Layer 7 of a small transformer language model trained on English Wikipedia (11 layers, counted from 0, width 96).
A neuron's activation on a vector x is GELU(gate . x) times (in . x), where the dot is the dot product.

Input weights of the MLP neurons that the questions are about. A number n stands for (n - 128) times 0.0037.
n33 gate: 118, 73, 80, 173, 135, 161, 106, 115, 140, 119, 75, 107, 126, 147, 198, 104, 111, 227, 130, 189, 141, 81, 119, 170, 144, 139, 162, 118, 67, 159, 129, 96, 153, 125, 111, 121, 112, 68, 122, 131, 119, 91, 111, 89, 147, 132, 173, 133, 78, 128, 115, 126, 146, 125, 135, 94, 100, 168, 166, 120, 124, 132, 111, 179, 88, 101, 145, 126, 114, 105, 63, 162, 114, 127, 132, 64, 88, 131, 186, 98, 118, 135, 141, 44, 153, 138, 131, 200, 73, 158, 138, 132, 121, 159, 133, 176
n61 gate: 83, 8, 183, 160, 109, 78, 146, 129, 125, 173, 147, 91, 98, 93, 135, 95, 58, 134, 133, 183, 124, 108, 141, 134, 147, 116, 153, 182, 115, 133, 118, 140, 144, 150, 137, 165, 143, 160, 93, 185, 135, 100, 40, 130, 202, 87, 168, 85, 169, 98, 148, 122, 138, 123, 214, 151, 155, 145, 153, 139, 135, 141, 118, 153, 124, 201, 128, 151, 97, 58, 84, 136, 140, 197, 133, 131, 111, 83, 106, 158, 117, 151, 63, 69, 142, 112, 179, 127, 90, 123, 189, 130, 166, 137, 130, 200
n80 gate: 117, 89, 87, 106, 89, 91, 172, 164, 93, 119, 129, 141, 177, 149, 184, 103, 157, 189, 99, 119, 96, 123, 147, 133, 116, 142, 101, 158, 105, 167, 105, 179, 126, 113, 108, 147, 92, 144, 177, 182, 147, 162, 110, 169, 162, 151, 107, 134, 83, 86, 98, 119, 96, 67, 155, 93, 122, 162, 182, 137, 129, 126, 98, 133, 122, 171, 167, 205, 100, 133, 66, 127, 92, 119, 161, 66, 108, 101, 115, 129, 136, 131, 127, 62, 124, 113, 146, 135, 181, 83, 85, 130, 102, 131, 157, 157
n105 gate: 121, 110, 147, 193, 99, 88, 95, 127, 89, 141, 90, 105, 117, 114, 148, 148, 109, 130, 98, 151, 135, 101, 158, 121, 181, 165, 152, 102, 106, 134, 146, 151, 195, 96, 116, 128, 77, 115, 122, 149, 205, 139, 151, 154, 128, 185, 152, 104, 139, 46, 114, 135, 77, 59, 165, 141, 129, 119, 127, 124, 101, 59, 115, 124, 126, 119, 140, 128, 65, 82, 24, 47, 185, 121, 175, 71, 124, 72, 177, 172, 143, 169, 98, 93, 106, 184, 185, 89, 86, 138, 195, 150, 178, 120, 120, 164
n158 gate: 129, 111, 147, 161, 76, 91, 89, 145, 63, 148, 109, 96, 127, 134, 123, 92, 98, 151, 129, 72, 180, 98, 61, 150, 88, 108, 115, 133, 98, 154, 87, 127, 133, 155, 33, 167, 82, 103, 92, 157, 160, 152, 84, 95, 140, 157, 127, 106, 119, 192, 108, 102, 95, 118, 118, 138, 77, 209, 124, 195, 81, 114, 156, 121, 64, 146, 203, 142, 71, 153, 66, 145, 129, 137, 98, 179, 114, 155, 120, 120, 91, 133, 121, 143, 99, 117, 119, 108, 149, 156, 168, 112, 110, 113, 112, 101
n162 gate: 113, 116, 146, 104, 101, 107, 119, 123, 154, 120, 78, 86, 76, 145, 188, 95, 173, 147, 137, 150, 40, 115, 138, 174, 180, 167, 132, 114, 126, 158, 85, 94, 144, 124, 141, 182, 118, 114, 145, 152, 189, 159, 117, 156, 133, 154, 163, 138, 98, 214, 149, 109, 108, 166, 182, 155, 118, 159, 146, 105, 44, 185, 151, 174, 120, 162, 112, 166, 115, 135, 141, 127, 119, 137, 62, 131, 59, 56, 109, 154, 149, 101, 54, 144, 79, 134, 144, 113, 173, 159, 115, 143, 117, 102, 129, 198
n227 gate: 160, 92, 125, 118, 134, 101, 118, 205, 166, 103, 122, 83, 182, 69, 91, 129, 173, 137, 137, 88, 92, 168, 111, 92, 141, 155, 149, 139, 114, 126, 166, 189, 112, 88, 132, 173, 107, 182, 159, 130, 119, 136, 124, 158, 205, 144, 135, 112, 142, 169, 112, 128, 104, 86, 141, 119, 93, 182, 142, 130, 151, 131, 217, 195, 105, 121, 163, 168, 142, 79, 79, 160, 168, 148, 120, 116, 99, 138, 91, 158, 153, 158, 81, 109, 167, 157, 160, 95, 118, 148, 129, 118, 43, 136, 116, 112
n248 gate: 118, 129, 104, 207, 126, 110, 132, 87, 128, 144, 147, 124, 75, 27, 131, 118, 109, 129, 137, 150, 73, 134, 78, 121, 141, 164, 64, 76, 157, 194, 144, 114, 194, 83, 171, 94, 80, 98, 71, 133, 139, 159, 128, 179, 134, 124, 154, 112, 173, 143, 147, 175, 124, 125, 78, 115, 121, 141, 134, 143, 151, 111, 131, 109, 154, 120, 102, 110, 103, 159, 167, 143, 101, 145, 142, 142, 135, 123, 110, 122, 164, 132, 102, 127, 62, 131, 90, 119, 189, 174, 161, 145, 58, 141, 113, 128
n33 in: 105, 94, 175, 183, 147, 117, 117, 121, 195, 131, 110, 92, 116, 163, 156, 146, 141, 155, 100, 122, 115, 66, 108, 57, 74, 175, 138, 72, 106, 173, 168, 77, 88, 132, 130, 98, 142, 83, 124, 141, 105, 123, 83, 109, 120, 137, 143, 80, 99, 173, 167, 164, 104, 122, 139, 149, 159, 150, 149, 152, 92, 136, 114, 158, 164, 129, 148, 108, 113, 162, 100, 89, 143, 106, 109, 169, 135, 104, 179, 116, 85, 119, 110, 83, 99, 52, 146, 108, 97, 147, 140, 127, 76, 74, 71, 103
n61 in: 129, 120, 88, 130, 73, 77, 95, 92, 180, 186, 222, 115, 157, 127, 130, 134, 11, 200, 165, 146, 173, 120, 161, 176, 119, 72, 149, 111, 104, 128, 91, 150, 120, 157, 108, 137, 151, 175, 188, 112, 105, 109, 80, 157, 109, 101, 181, 87, 108, 161, 191, 118, 140, 144, 95, 115, 146, 145, 179, 147, 108, 89, 109, 84, 139, 147, 102, 100, 57, 131, 93, 134, 130, 156, 112, 180, 138, 129, 174, 72, 130, 91, 51, 143, 155, 151, 137, 144, 97, 151, 204, 139, 113, 110, 124, 133
n80 in: 100, 141, 132, 127, 150, 191, 123, 87, 139, 138, 123, 144, 125, 72, 122, 137, 71, 116, 113, 93, 125, 119, 94, 188, 140, 153, 184, 138, 75, 112, 132, 145, 218, 158, 122, 153, 186, 181, 132, 132, 114, 116, 175, 89, 143, 161, 113, 161, 158, 163, 173, 209, 123, 97, 114, 159, 121, 147, 107, 107, 95, 115, 151, 86, 164, 100, 131, 142, 77, 101, 79, 168, 90, 124, 134, 121, 181, 139, 186, 93, 145, 81, 118, 189, 114, 125, 191, 124, 131, 149, 99, 79, 165, 121, 133, 156
n105 in: 156, 122, 69, 148, 106, 217, 116, 164, 113, 137, 92, 150, 127, 133, 124, 151, 138, 160, 143, 132, 87, 124, 106, 152, 122, 131, 137, 172, 123, 73, 81, 183, 88, 132, 131, 86, 186, 92, 77, 59, 133, 110, 146, 153, 190, 134, 177, 151, 143, 80, 133, 103, 170, 71, 115, 83, 151, 101, 163, 73, 159, 89, 136, 208, 138, 99, 117, 168, 127, 96, 153, 173, 84, 86, 79, 148, 149, 137, 98, 127, 172, 173, 83, 110, 155, 193, 135, 143, 100, 130, 100, 106, 155, 148, 173, 135
n158 in: 94, 139, 200, 86, 141, 94, 69, 142, 64, 146, 83, 89, 138, 98, 135, 154, 131, 147, 108, 152, 161, 123, 156, 159, 119, 179, 179, 171, 115, 168, 148, 85, 131, 91, 145, 129, 78, 178, 151, 167, 133, 176, 154, 96, 158, 156, 158, 110, 196, 82, 101, 79, 129, 71, 130, 130, 134, 168, 126, 187, 154, 60, 136, 89, 124, 200, 74, 148, 182, 159, 151, 120, 128, 137, 145, 99, 95, 122, 117, 92, 143, 187, 140, 125, 114, 98, 101, 139, 57, 129, 101, 118, 201, 163, 104, 55
n162 in: 150, 145, 90, 164, 97, 129, 165, 136, 149, 121, 164, 120, 120, 182, 108, 112, 163, 111, 106, 109, 105, 198, 124, 52, 33, 146, 187, 183, 95, 165, 136, 119, 89, 109, 150, 131, 108, 88, 130, 158, 175, 166, 80, 156, 139, 163, 90, 145, 114, 70, 101, 132, 102, 122, 131, 103, 165, 183, 119, 153, 127, 128, 180, 209, 114, 172, 161, 119, 118, 184, 156, 128, 103, 139, 133, 141, 85, 161, 141, 99, 102, 133, 89, 106, 174, 153, 132, 158, 190, 140, 113, 112, 143, 100, 137, 72
n227 in: 136, 132, 130, 123, 155, 144, 177, 131, 105, 175, 126, 128, 132, 142, 142, 124, 110, 147, 128, 166, 86, 118, 100, 182, 145, 164, 112, 143, 198, 87, 131, 137, 194, 154, 59, 141, 102, 120, 156, 168, 70, 47, 178, 142, 130, 81, 153, 121, 164, 126, 99, 188, 147, 179, 66, 146, 130, 168, 137, 121, 126, 110, 95, 173, 92, 128, 86, 130, 124, 108, 121, 145, 59, 177, 193, 151, 151, 137, 145, 164, 118, 173, 97, 181, 200, 75, 152, 146, 77, 126, 115, 124, 142, 199, 81, 115
n248 in: 157, 170, 110, 140, 118, 142, 162, 100, 164, 125, 155, 96, 144, 103, 69, 106, 184, 134, 57, 161, 100, 88, 75, 126, 117, 133, 157, 92, 143, 134, 86, 136, 141, 96, 55, 191, 120, 152, 128, 165, 153, 112, 113, 173, 115, 111, 123, 127, 120, 111, 207, 146, 157, 104, 37, 170, 92, 189, 78, 103, 90, 140, 104, 97, 141, 39, 133, 129, 87, 112, 124, 89, 121, 122, 112, 108, 156, 118, 95, 99, 139, 143, 155, 123, 122, 123, 133, 170, 129, 114, 98, 161, 121, 135, 114, 132

Each question shows a token from some text and the vector x that enters the MLP there. A number n stands for (n - 128) times 0.048.

"195": 136, 169, 122, 139, 151, 137, 142, 128, 147, 160, 168, 138, 135, 96, 126, 136, 112, 92, 144, 118, 164, 125, 131, 150, 146, 120, 109, 128, 120, 104, 98, 124, 109, 135, 128, 99, 100, 150, 160, 130, 125, 85, 120, 118, 134, 140, 146, 110, 157, 103, 124, 121, 139, 118, 108, 138, 112, 88, 113, 133, 146, 121, 113, 121, 127, 139, 121, 105, 137, 125, 136, 118, 120, 144, 150, 96, 153, 127, 127, 103, 111, 132, 133, 126, 134, 94, 139, 131, 132, 152, 113, 115, 135, 154, 112, 116
Which of these neurons fires most? n33

"R ": 113, 104, 119, 148, 109, 169, 111, 137, 124, 132, 153, 125, 156, 124, 131, 130, 140, 129, 133, 131, 128, 156, 145, 121, 123, 159, 126, 153, 138, 146, 118, 130, 130, 145, 110, 144, 124, 148, 150, 136, 95, 123, 127, 101, 122, 115, 117, 119, 114, 140, 142, 103, 128, 98, 101, 133, 148, 121, 123, 142, 108, 144, 145, 109, 127, 119, 114, 112, 140, 137, 143, 122, 126, 73, 138, 132, 169, 130, 100, 143, 122, 113, 138, 115, 121, 115, 116, 135, 125, 115, 77, 142, 127, 140, 136, 106
The most active neuron and its activation: n80, at about 0.12

"1 ": 108, 150, 100, 117, 105, 115, 121, 102, 146, 98, 158, 127, 106, 147, 133, 138, 107, 152, 130, 95, 133, 160, 126, 105, 112, 126, 142, 137, 131, 121, 138, 115, 137, 123, 116, 160, 130, 154, 134, 132, 112, 93, 133, 112, 142, 119, 120, 137, 142, 119, 133, 86, 145, 129, 122, 133, 164, 123, 121, 124, 117, 153, 138, 112, 136, 138, 117, 121, 147, 115, 121, 135, 132, 99, 144, 145, 164, 128, 167, 152, 110, 87, 120, 102, 133, 120, 121, 124, 150, 127, 94, 128, 151, 132, 129, 122
Which of these neurons fires most? n158

"H ": 153, 105, 136, 155, 141, 149, 102, 137, 116, 112, 154, 127, 128, 112, 110, 122, 159, 117, 120, 100, 116, 164, 95, 121, 131, 151, 107, 151, 126, 109, 131, 112, 121, 160, 140, 133, 116, 134, 126, 113, 107, 115, 131, 127, 117, 110, 111, 132, 138, 155, 167, 146, 122, 107, 113, 126, 132, 98, 140, 129, 95, 123, 128, 111, 137, 134, 150, 140, 134, 172, 144, 131, 111, 86, 126, 134, 156, 133, 127, 167, 133, 136, 122, 148, 136, 128, 140, 131, 136, 120, 126, 130, 107, 141, 130, 124
Which of these neurons fires most? n248

"- ": 135, 129, 116, 138, 125, 153, 127, 133, 145, 106, 109, 113, 113, 126, 115, 135, 133, 135, 139, 138, 101, 114, 114, 131, 113, 125, 112, 144, 118, 123, 117, 119, 118, 159, 140, 129, 124, 118, 145, 127, 129, 105, 115, 142, 97, 122, 121, 116, 117, 140, 124, 142, 83, 111, 134, 111, 104, 122, 109, 129, 122, 129, 119, 128, 133, 128, 139, 148, 130, 140, 132, 144, 118, 111, 117, 110, 144, 143, 166, 130, 136, 53, 116, 125, 126, 128, 121, 153, 133, 137, 126, 120, 120, 123, 126, 148
Which of these neurons fires most? n33

"| ": 116, 133, 128, 152, 139, 163, 118, 135, 128, 144, 135, 116, 137, 120, 127, 127, 116, 151, 128, 110, 140, 135, 133, 123, 120, 128, 143, 140, 134, 131, 123, 126, 127, 148, 118, 128, 122, 140, 142, 130, 119, 129, 133, 122, 131, 118, 91, 130, 138, 127, 109, 126, 143, 109, 106, 139, 144, 132, 142, 131, 111, 150, 132, 122, 123, 126, 112, 142, 143, 84, 132, 109, 108, 101, 141, 127, 116, 108, 136, 136, 131, 45, 136, 108, 130, 120, 123, 126, 117, 119, 110, 136, 127, 133, 126, 118
Which of these neurons fires most? n80

"\n": 157, 127, 110, 122, 149, 181, 137, 148, 132, 135, 129, 123, 139, 99, 143, 153, 104, 148, 149, 130, 133, 124, 116, 123, 121, 116, 123, 110, 137, 92, 122, 141, 129, 175, 140, 126, 128, 127, 110, 151, 132, 136, 122, 129, 127, 108, 119, 117, 142, 124, 98, 161, 88, 122, 102, 114, 115, 151, 115, 106, 119, 113, 143, 129, 109, 115, 125, 150, 129, 124, 144, 130, 116, 129, 147, 89, 133, 161, 118, 129, 150, 121, 129, 127, 132, 134, 124, 148, 121, 142, 113, 110, 131, 133, 136, 133
The most active neuron and its activation: n227, at about 1.5

"|---|---|---|---|---|---|---|": 138, 120, 123, 139, 141, 132, 122, 133, 105, 148, 131, 115, 143, 150, 134, 117, 104, 146, 137, 109, 145, 124, 147, 136, 99, 151, 150, 140, 158, 105, 147, 110, 126, 132, 114, 103, 96, 146, 125, 131, 166, 126, 119, 101, 131, 104, 166, 123, 121, 129, 115, 128, 100, 128, 102, 112, 100, 129, 99, 109, 146, 138, 152, 143, 129, 115, 153, 134, 117, 145, 109, 109, 144, 122, 145, 115, 121, 146, 103, 127, 120, 112, 158, 134, 106, 89, 115, 128, 146, 160, 114, 132, 132, 140, 111, 137
Which of these neurons fires most? n158

"Netherlands ": 155, 111, 155, 145, 133, 163, 92, 127, 131, 117, 133, 142, 119, 112, 102, 119, 145, 138, 132, 106, 133, 126, 118, 93, 149, 166, 107, 131, 163, 101, 145, 133, 113, 157, 106, 141, 145, 136, 124, 98, 133, 107, 133, 122, 141, 109, 117, 131, 128, 139, 132, 117, 117, 102, 124, 118, 123, 127, 117, 125, 129, 112, 153, 119, 141, 117, 142, 140, 120, 163, 147, 131, 113, 82, 119, 125, 135, 156, 150, 142, 113, 119, 128, 153, 128, 129, 121, 139, 111, 107, 131, 148, 128, 123, 138, 130
Which two neurons fire most, strongest first? n162, n61

"Bengal ": 147, 118, 112, 105, 135, 170, 141, 128, 144, 114, 106, 121, 138, 111, 121, 145, 145, 115, 124, 121, 160, 131, 121, 135, 120, 132, 106, 103, 152, 138, 158, 139, 144, 131, 135, 147, 129, 116, 140, 97, 117, 129, 137, 114, 151, 121, 109, 116, 119, 105, 132, 129, 126, 117, 110, 117, 129, 118, 118, 133, 158, 132, 141, 138, 120, 113, 107, 114, 119, 126, 182, 116, 134, 71, 149, 111, 115, 133, 97, 119, 127, 133, 149, 139, 129, 121, 111, 99, 140, 134, 116, 105, 147, 129, 125, 132
Which of these neurons fires most? n33

"'": 99, 132, 107, 110, 162, 117, 168, 117, 126, 130, 135, 127, 138, 119, 130, 147, 147, 148, 129, 160, 120, 158, 144, 132, 122, 127, 144, 140, 118, 126, 159, 119, 128, 125, 152, 97, 132, 153, 120, 144, 126, 115, 143, 154, 131, 155, 172, 118, 126, 99, 131, 100, 122, 145, 145, 98, 115, 130, 144, 115, 116, 128, 166, 140, 168, 118, 116, 155, 129, 144, 152, 121, 120, 144, 132, 121, 125, 130, 137, 142, 128, 116, 124, 142, 119, 132, 129, 124, 107, 150, 105, 120, 148, 129, 138, 93
Which of these neurons fires most? n162

"pool ": 144, 108, 101, 146, 141, 157, 108, 123, 117, 123, 173, 119, 152, 131, 134, 145, 137, 143, 114, 133, 140, 164, 132, 131, 128, 133, 129, 145, 153, 106, 129, 113, 106, 140, 148, 124, 144, 132, 123, 135, 110, 138, 121, 137, 131, 111, 138, 88, 119, 118, 163, 129, 138, 97, 91, 127, 124, 114, 98, 109, 157, 151, 124, 124, 97, 114, 135, 143, 145, 148, 154, 122, 130, 89, 132, 150, 141, 119, 91, 109, 143, 134, 133, 133, 130, 112, 143, 125, 120, 126, 114, 141, 121, 120, 132, 139
Which three neurons fire most, strongest first? n80, n33, n158

"New ": 144, 144, 128, 142, 150, 158, 166, 157, 138, 110, 118, 119, 115, 135, 125, 115, 114, 145, 141, 101, 155, 119, 113, 152, 143, 113, 106, 113, 145, 140, 128, 147, 126, 123, 130, 147, 149, 177, 124, 129, 133, 139, 117, 109, 128, 128, 103, 122, 121, 108, 145, 134, 142, 154, 101, 111, 109, 148, 126, 139, 169, 110, 130, 131, 158, 110, 106, 104, 135, 108, 97, 160, 157, 115, 116, 136, 130, 110, 140, 146, 116, 109, 143, 133, 126, 126, 136, 159, 131, 119, 141, 147, 100, 117, 107, 124
Which of these neurons fires most? n162

"the ": 132, 140, 132, 134, 143, 214, 154, 103, 146, 146, 121, 130, 125, 122, 134, 118, 118, 140, 137, 111, 145, 133, 104, 111, 135, 111, 129, 139, 135, 112, 116, 135, 132, 140, 143, 116, 139, 141, 131, 133, 137, 148, 127, 121, 122, 123, 155, 119, 106, 117, 140, 127, 115, 119, 123, 118, 137, 151, 136, 133, 148, 134, 110, 142, 117, 130, 115, 115, 122, 101, 112, 116, 134, 115, 125, 144, 135, 137, 130, 128, 148, 86, 118, 152, 110, 134, 128, 142, 138, 146, 104, 132, 103, 101, 113, 126
Which two neurons fire most, strongest first? n158, n248

"– ": 144, 128, 125, 121, 115, 116, 120, 113, 128, 129, 117, 123, 93, 128, 119, 139, 117, 135, 124, 129, 132, 116, 118, 125, 127, 122, 136, 138, 129, 109, 141, 134, 131, 152, 109, 127, 106, 119, 107, 118, 111, 61, 135, 157, 140, 93, 113, 115, 119, 138, 104, 119, 119, 122, 143, 117, 134, 136, 125, 132, 146, 127, 125, 113, 102, 106, 116, 115, 125, 128, 143, 155, 120, 96, 132, 127, 124, 159, 158, 109, 133, 61, 116, 121, 117, 114, 112, 130, 127, 131, 126, 135, 133, 143, 118, 143
Which of these neurons fires most? n162

"driv": 117, 128, 125, 103, 127, 144, 111, 158, 99, 109, 116, 123, 139, 140, 140, 127, 154, 125, 131, 125, 132, 93, 155, 118, 141, 141, 156, 148, 127, 110, 145, 108, 130, 134, 123, 124, 144, 125, 143, 111, 171, 123, 142, 150, 129, 101, 147, 139, 141, 114, 124, 122, 151, 105, 130, 88, 130, 133, 91, 105, 140, 115, 142, 130, 156, 153, 106, 145, 134, 116, 143, 132, 80, 126, 127, 132, 98, 122, 162, 133, 129, 162, 116, 113, 120, 130, 121, 127, 109, 143, 119, 123, 112, 125, 110, 114
Which of these neurons fires most? n105

"196": 135, 159, 126, 137, 170, 146, 144, 126, 139, 149, 183, 134, 127, 92, 135, 117, 99, 118, 131, 118, 119, 126, 116, 141, 146, 126, 106, 140, 121, 102, 125, 117, 102, 136, 126, 108, 106, 152, 161, 126, 151, 73, 129, 116, 129, 140, 158, 128, 158, 124, 111, 117, 147, 122, 109, 120, 130, 105, 127, 136, 124, 114, 123, 99, 140, 132, 120, 99, 134, 130, 136, 119, 109, 161, 129, 106, 158, 134, 115, 117, 120, 126, 134, 138, 111, 104, 149, 118, 136, 142, 123, 129, 136, 158, 120, 113
Which of these neurons fires most? n248

"both ": 142, 118, 126, 153, 133, 157, 113, 141, 125, 137, 129, 131, 142, 154, 125, 131, 124, 107, 139, 139, 133, 124, 135, 121, 130, 148, 147, 134, 142, 100, 141, 122, 93, 116, 149, 105, 139, 118, 158, 124, 135, 155, 139, 115, 116, 120, 131, 93, 124, 105, 157, 123, 129, 103, 114, 113, 124, 141, 100, 141, 153, 172, 135, 128, 78, 132, 106, 108, 143, 126, 129, 121, 135, 105, 136, 122, 130, 135, 97, 134, 142, 104, 140, 147, 119, 151, 132, 148, 147, 133, 98, 160, 139, 113, 114, 140
Which two neurons fire most, strongest first? n80, n227

"es": 137, 146, 132, 115, 147, 134, 127, 122, 99, 132, 132, 130, 136, 161, 142, 124, 124, 114, 124, 127, 80, 119, 139, 115, 114, 117, 142, 138, 141, 126, 140, 123, 114, 125, 122, 96, 109, 154, 138, 122, 131, 130, 116, 130, 136, 161, 125, 117, 131, 118, 131, 133, 111, 129, 129, 125, 132, 112, 151, 126, 166, 129, 124, 125, 207, 137, 100, 120, 155, 130, 156, 149, 118, 103, 122, 129, 96, 143, 130, 102, 147, 159, 149, 134, 143, 140, 114, 110, 136, 127, 148, 122, 126, 122, 145, 120
Which three neurons fire most, strongest first? n227, n61, n33

"it": 120, 102, 140, 114, 136, 140, 135, 121, 117, 117, 128, 94, 156, 147, 121, 150, 158, 151, 114, 116, 121, 99, 146, 128, 128, 154, 155, 145, 123, 126, 115, 126, 125, 132, 136, 106, 114, 109, 137, 116, 154, 122, 132, 123, 153, 84, 158, 138, 150, 116, 88, 122, 157, 106, 148, 96, 135, 147, 102, 143, 142, 131, 166, 135, 143, 137, 116, 145, 145, 120, 108, 141, 116, 147, 134, 128, 135, 123, 172, 115, 126, 129, 119, 105, 138, 110, 142, 114, 126, 136, 101, 146, 117, 116, 116, 103
Which three neurons fire most, strongest first? n33, n227, n105

"a ": 117, 133, 98, 131, 135, 191, 139, 100, 151, 157, 125, 138, 127, 136, 151, 120, 124, 161, 134, 129, 132, 140, 128, 92, 106, 114, 128, 96, 135, 117, 153, 125, 163, 113, 141, 112, 135, 129, 141, 114, 125, 115, 125, 124, 129, 131, 136, 139, 132, 134, 129, 112, 112, 105, 137, 126, 128, 139, 115, 135, 129, 125, 123, 139, 101, 109, 111, 100, 127, 121, 111, 134, 128, 80, 125, 143, 146, 147, 152, 123, 144, 108, 113, 149, 125, 104, 128, 151, 116, 127, 118, 124, 138, 118, 127, 150
Which of these neurons fires most? n33

"\n\n": 141, 111, 123, 123, 125, 166, 108, 159, 127, 136, 113, 101, 145, 132, 135, 152, 98, 139, 157, 116, 121, 121, 123, 106, 102, 120, 134, 123, 135, 114, 134, 123, 112, 167, 118, 140, 127, 116, 113, 162, 128, 145, 108, 127, 110, 140, 125, 103, 121, 128, 135, 141, 98, 99, 98, 125, 130, 157, 145, 109, 104, 149, 159, 129, 106, 123, 121, 162, 123, 154, 149, 122, 125, 132, 145, 115, 137, 165, 117, 125, 163, 116, 146, 131, 127, 136, 133, 145, 127, 158, 113, 133, 129, 121, 132, 138
Which three neurons fire most, strongest first? n33, n80, n162

"194": 120, 168, 129, 148, 153, 144, 159, 133, 146, 165, 168, 134, 119, 103, 126, 138, 114, 98, 129, 118, 144, 127, 112, 126, 139, 108, 103, 147, 121, 103, 113, 124, 103, 125, 124, 105, 108, 152, 152, 126, 141, 85, 120, 114, 123, 113, 155, 115, 145, 105, 124, 120, 149, 102, 115, 137, 112, 95, 107, 136, 145, 138, 117, 112, 147, 131, 118, 101, 122, 116, 152, 123, 117, 144, 149, 112, 136, 129, 116, 105, 112, 135, 143, 126, 130, 112, 140, 120, 118, 155, 109, 120, 152, 163, 120, 126
Which three neurons fire most, strongest first? n248, n33, n61

"con": 113, 143, 117, 116, 142, 132, 111, 144, 137, 104, 142, 130, 144, 135, 155, 146, 126, 113, 92, 128, 82, 132, 152, 113, 112, 114, 136, 141, 131, 130, 128, 114, 142, 127, 150, 99, 139, 145, 118, 123, 155, 124, 127, 147, 130, 157, 137, 123, 134, 103, 130, 140, 98, 136, 136, 115, 142, 130, 142, 132, 131, 106, 121, 125, 228, 148, 110, 128, 128, 144, 110, 117, 118, 124, 104, 120, 132, 131, 136, 131, 129, 148, 134, 126, 117, 120, 133, 118, 119, 130, 129, 132, 135, 118, 138, 138
Which of these neurons fires most? n105

"ann": 135, 135, 134, 105, 129, 116, 114, 131, 111, 124, 139, 127, 110, 148, 134, 135, 134, 121, 108, 122, 89, 120, 153, 95, 122, 104, 153, 144, 141, 119, 133, 127, 132, 136, 114, 99, 119, 120, 131, 126, 139, 131, 137, 125, 132, 127, 142, 128, 103, 114, 129, 145, 111, 129, 133, 112, 132, 126, 138, 136, 139, 118, 125, 140, 243, 110, 102, 127, 148, 135, 137, 134, 102, 124, 130, 130, 132, 123, 125, 113, 140, 151, 144, 129, 135, 127, 140, 122, 137, 144, 131, 104, 132, 118, 111, 113
The most active neuron and its activation: n61, at about 0.099

"ar": 106, 117, 118, 124, 116, 143, 149, 119, 117, 135, 92, 115, 153, 120, 108, 149, 142, 156, 116, 115, 116, 122, 140, 117, 144, 148, 118, 132, 149, 123, 127, 117, 137, 131, 120, 100, 118, 134, 136, 127, 145, 138, 124, 125, 145, 122, 188, 151, 129, 126, 136, 129, 139, 120, 118, 112, 123, 142, 117, 97, 176, 122, 127, 129, 155, 108, 125, 144, 122, 89, 113, 128, 111, 141, 131, 131, 111, 127, 180, 126, 130, 131, 125, 100, 127, 130, 125, 133, 101, 137, 96, 175, 148, 103, 107, 140
The most active neuron and its activation: n105, at about 4.6

"tico ": 134, 127, 112, 122, 127, 137, 117, 87, 96, 124, 140, 98, 145, 127, 121, 132, 111, 99, 120, 122, 122, 133, 124, 128, 112, 124, 124, 139, 151, 126, 133, 122, 154, 148, 103, 127, 133, 146, 123, 112, 99, 87, 118, 149, 143, 118, 108, 122, 144, 116, 121, 105, 106, 141, 138, 126, 121, 108, 101, 103, 136, 118, 114, 96, 130, 118, 115, 106, 131, 164, 158, 128, 111, 73, 106, 122, 145, 146, 140, 132, 113, 119, 127, 148, 135, 152, 144, 139, 129, 136, 127, 130, 117, 117, 130, 139
The most active neuron and its activation: n158, at about 0.18

"ad": 135, 123, 152, 99, 131, 138, 124, 120, 99, 116, 131, 101, 118, 125, 117, 148, 126, 130, 97, 107, 114, 116, 132, 127, 133, 135, 155, 140, 153, 120, 156, 113, 127, 125, 123, 129, 131, 130, 115, 126, 129, 110, 138, 135, 162, 129, 149, 149, 132, 104, 123, 112, 110, 129, 133, 119, 134, 102, 145, 111, 130, 114, 134, 147, 204, 124, 102, 101, 160, 139, 133, 145, 116, 135, 137, 104, 107, 145, 163, 112, 145, 144, 106, 134, 111, 130, 133, 88, 133, 156, 131, 128, 130, 122, 119, 129
The most active neuron and its activation: n105, at about 1.4

"di ": 133, 113, 150, 139, 136, 122, 126, 106, 124, 116, 143, 114, 154, 120, 143, 141, 134, 110, 136, 120, 148, 142, 122, 123, 126, 136, 108, 136, 137, 144, 168, 135, 136, 131, 136, 149, 141, 112, 121, 119, 130, 100, 130, 129, 127, 122, 100, 139, 147, 114, 154, 138, 108, 136, 118, 102, 123, 111, 112, 106, 143, 118, 149, 90, 135, 92, 122, 134, 150, 153, 165, 97, 139, 79, 109, 129, 141, 159, 130, 140, 109, 99, 128, 141, 106, 134, 142, 140, 130, 124, 152, 115, 128, 133, 110, 141
The most active neuron and its activation: n227, at about 0.22

"ario ": 128, 113, 133, 98, 124, 153, 118, 84, 112, 135, 137, 120, 155, 151, 137, 136, 119, 116, 131, 130, 116, 154, 125, 151, 143, 125, 132, 149, 152, 123, 127, 108, 148, 139, 111, 129, 120, 155, 124, 116, 125, 130, 121, 146, 131, 100, 110, 112, 135, 104, 121, 119, 139, 127, 129, 133, 125, 123, 94, 113, 127, 130, 137, 113, 104, 124, 116, 101, 152, 175, 141, 125, 130, 62, 112, 106, 122, 135, 140, 118, 120, 121, 130, 151, 137, 141, 137, 122, 129, 134, 113, 130, 115, 113, 124, 127
Which of these neurons fires most? n33

"term ": 154, 133, 110, 142, 121, 194, 131, 145, 124, 113, 139, 141, 130, 107, 145, 132, 136, 116, 132, 133, 164, 131, 140, 132, 117, 116, 122, 127, 134, 129, 110, 135, 112, 128, 146, 118, 127, 133, 138, 137, 138, 123, 142, 159, 137, 110, 124, 109, 158, 134, 98, 102, 134, 114, 128, 131, 105, 139, 85, 119, 138, 131, 140, 116, 143, 110, 120, 114, 148, 131, 130, 114, 134, 93, 136, 105, 141, 143, 130, 133, 146, 148, 97, 142, 127, 118, 139, 154, 115, 139, 106, 128, 112, 120, 143, 105
The most active neuron and its activation: n33, at about 0.29

"double ": 125, 121, 127, 134, 147, 175, 108, 130, 121, 139, 123, 136, 122, 162, 131, 132, 130, 148, 126, 95, 151, 148, 150, 122, 124, 104, 133, 151, 153, 108, 146, 112, 139, 115, 125, 119, 151, 130, 109, 122, 120, 122, 112, 142, 81, 107, 152, 95, 122, 135, 142, 119, 129, 94, 114, 135, 128, 128, 110, 103, 125, 138, 129, 123, 117, 129, 110, 96, 147, 108, 122, 111, 127, 85, 146, 149, 139, 124, 145, 133, 139, 135, 124, 136, 126, 125, 150, 121, 111, 131, 106, 143, 138, 109, 120, 148
Which three neurons fire most, strongest first? n105, n162, n158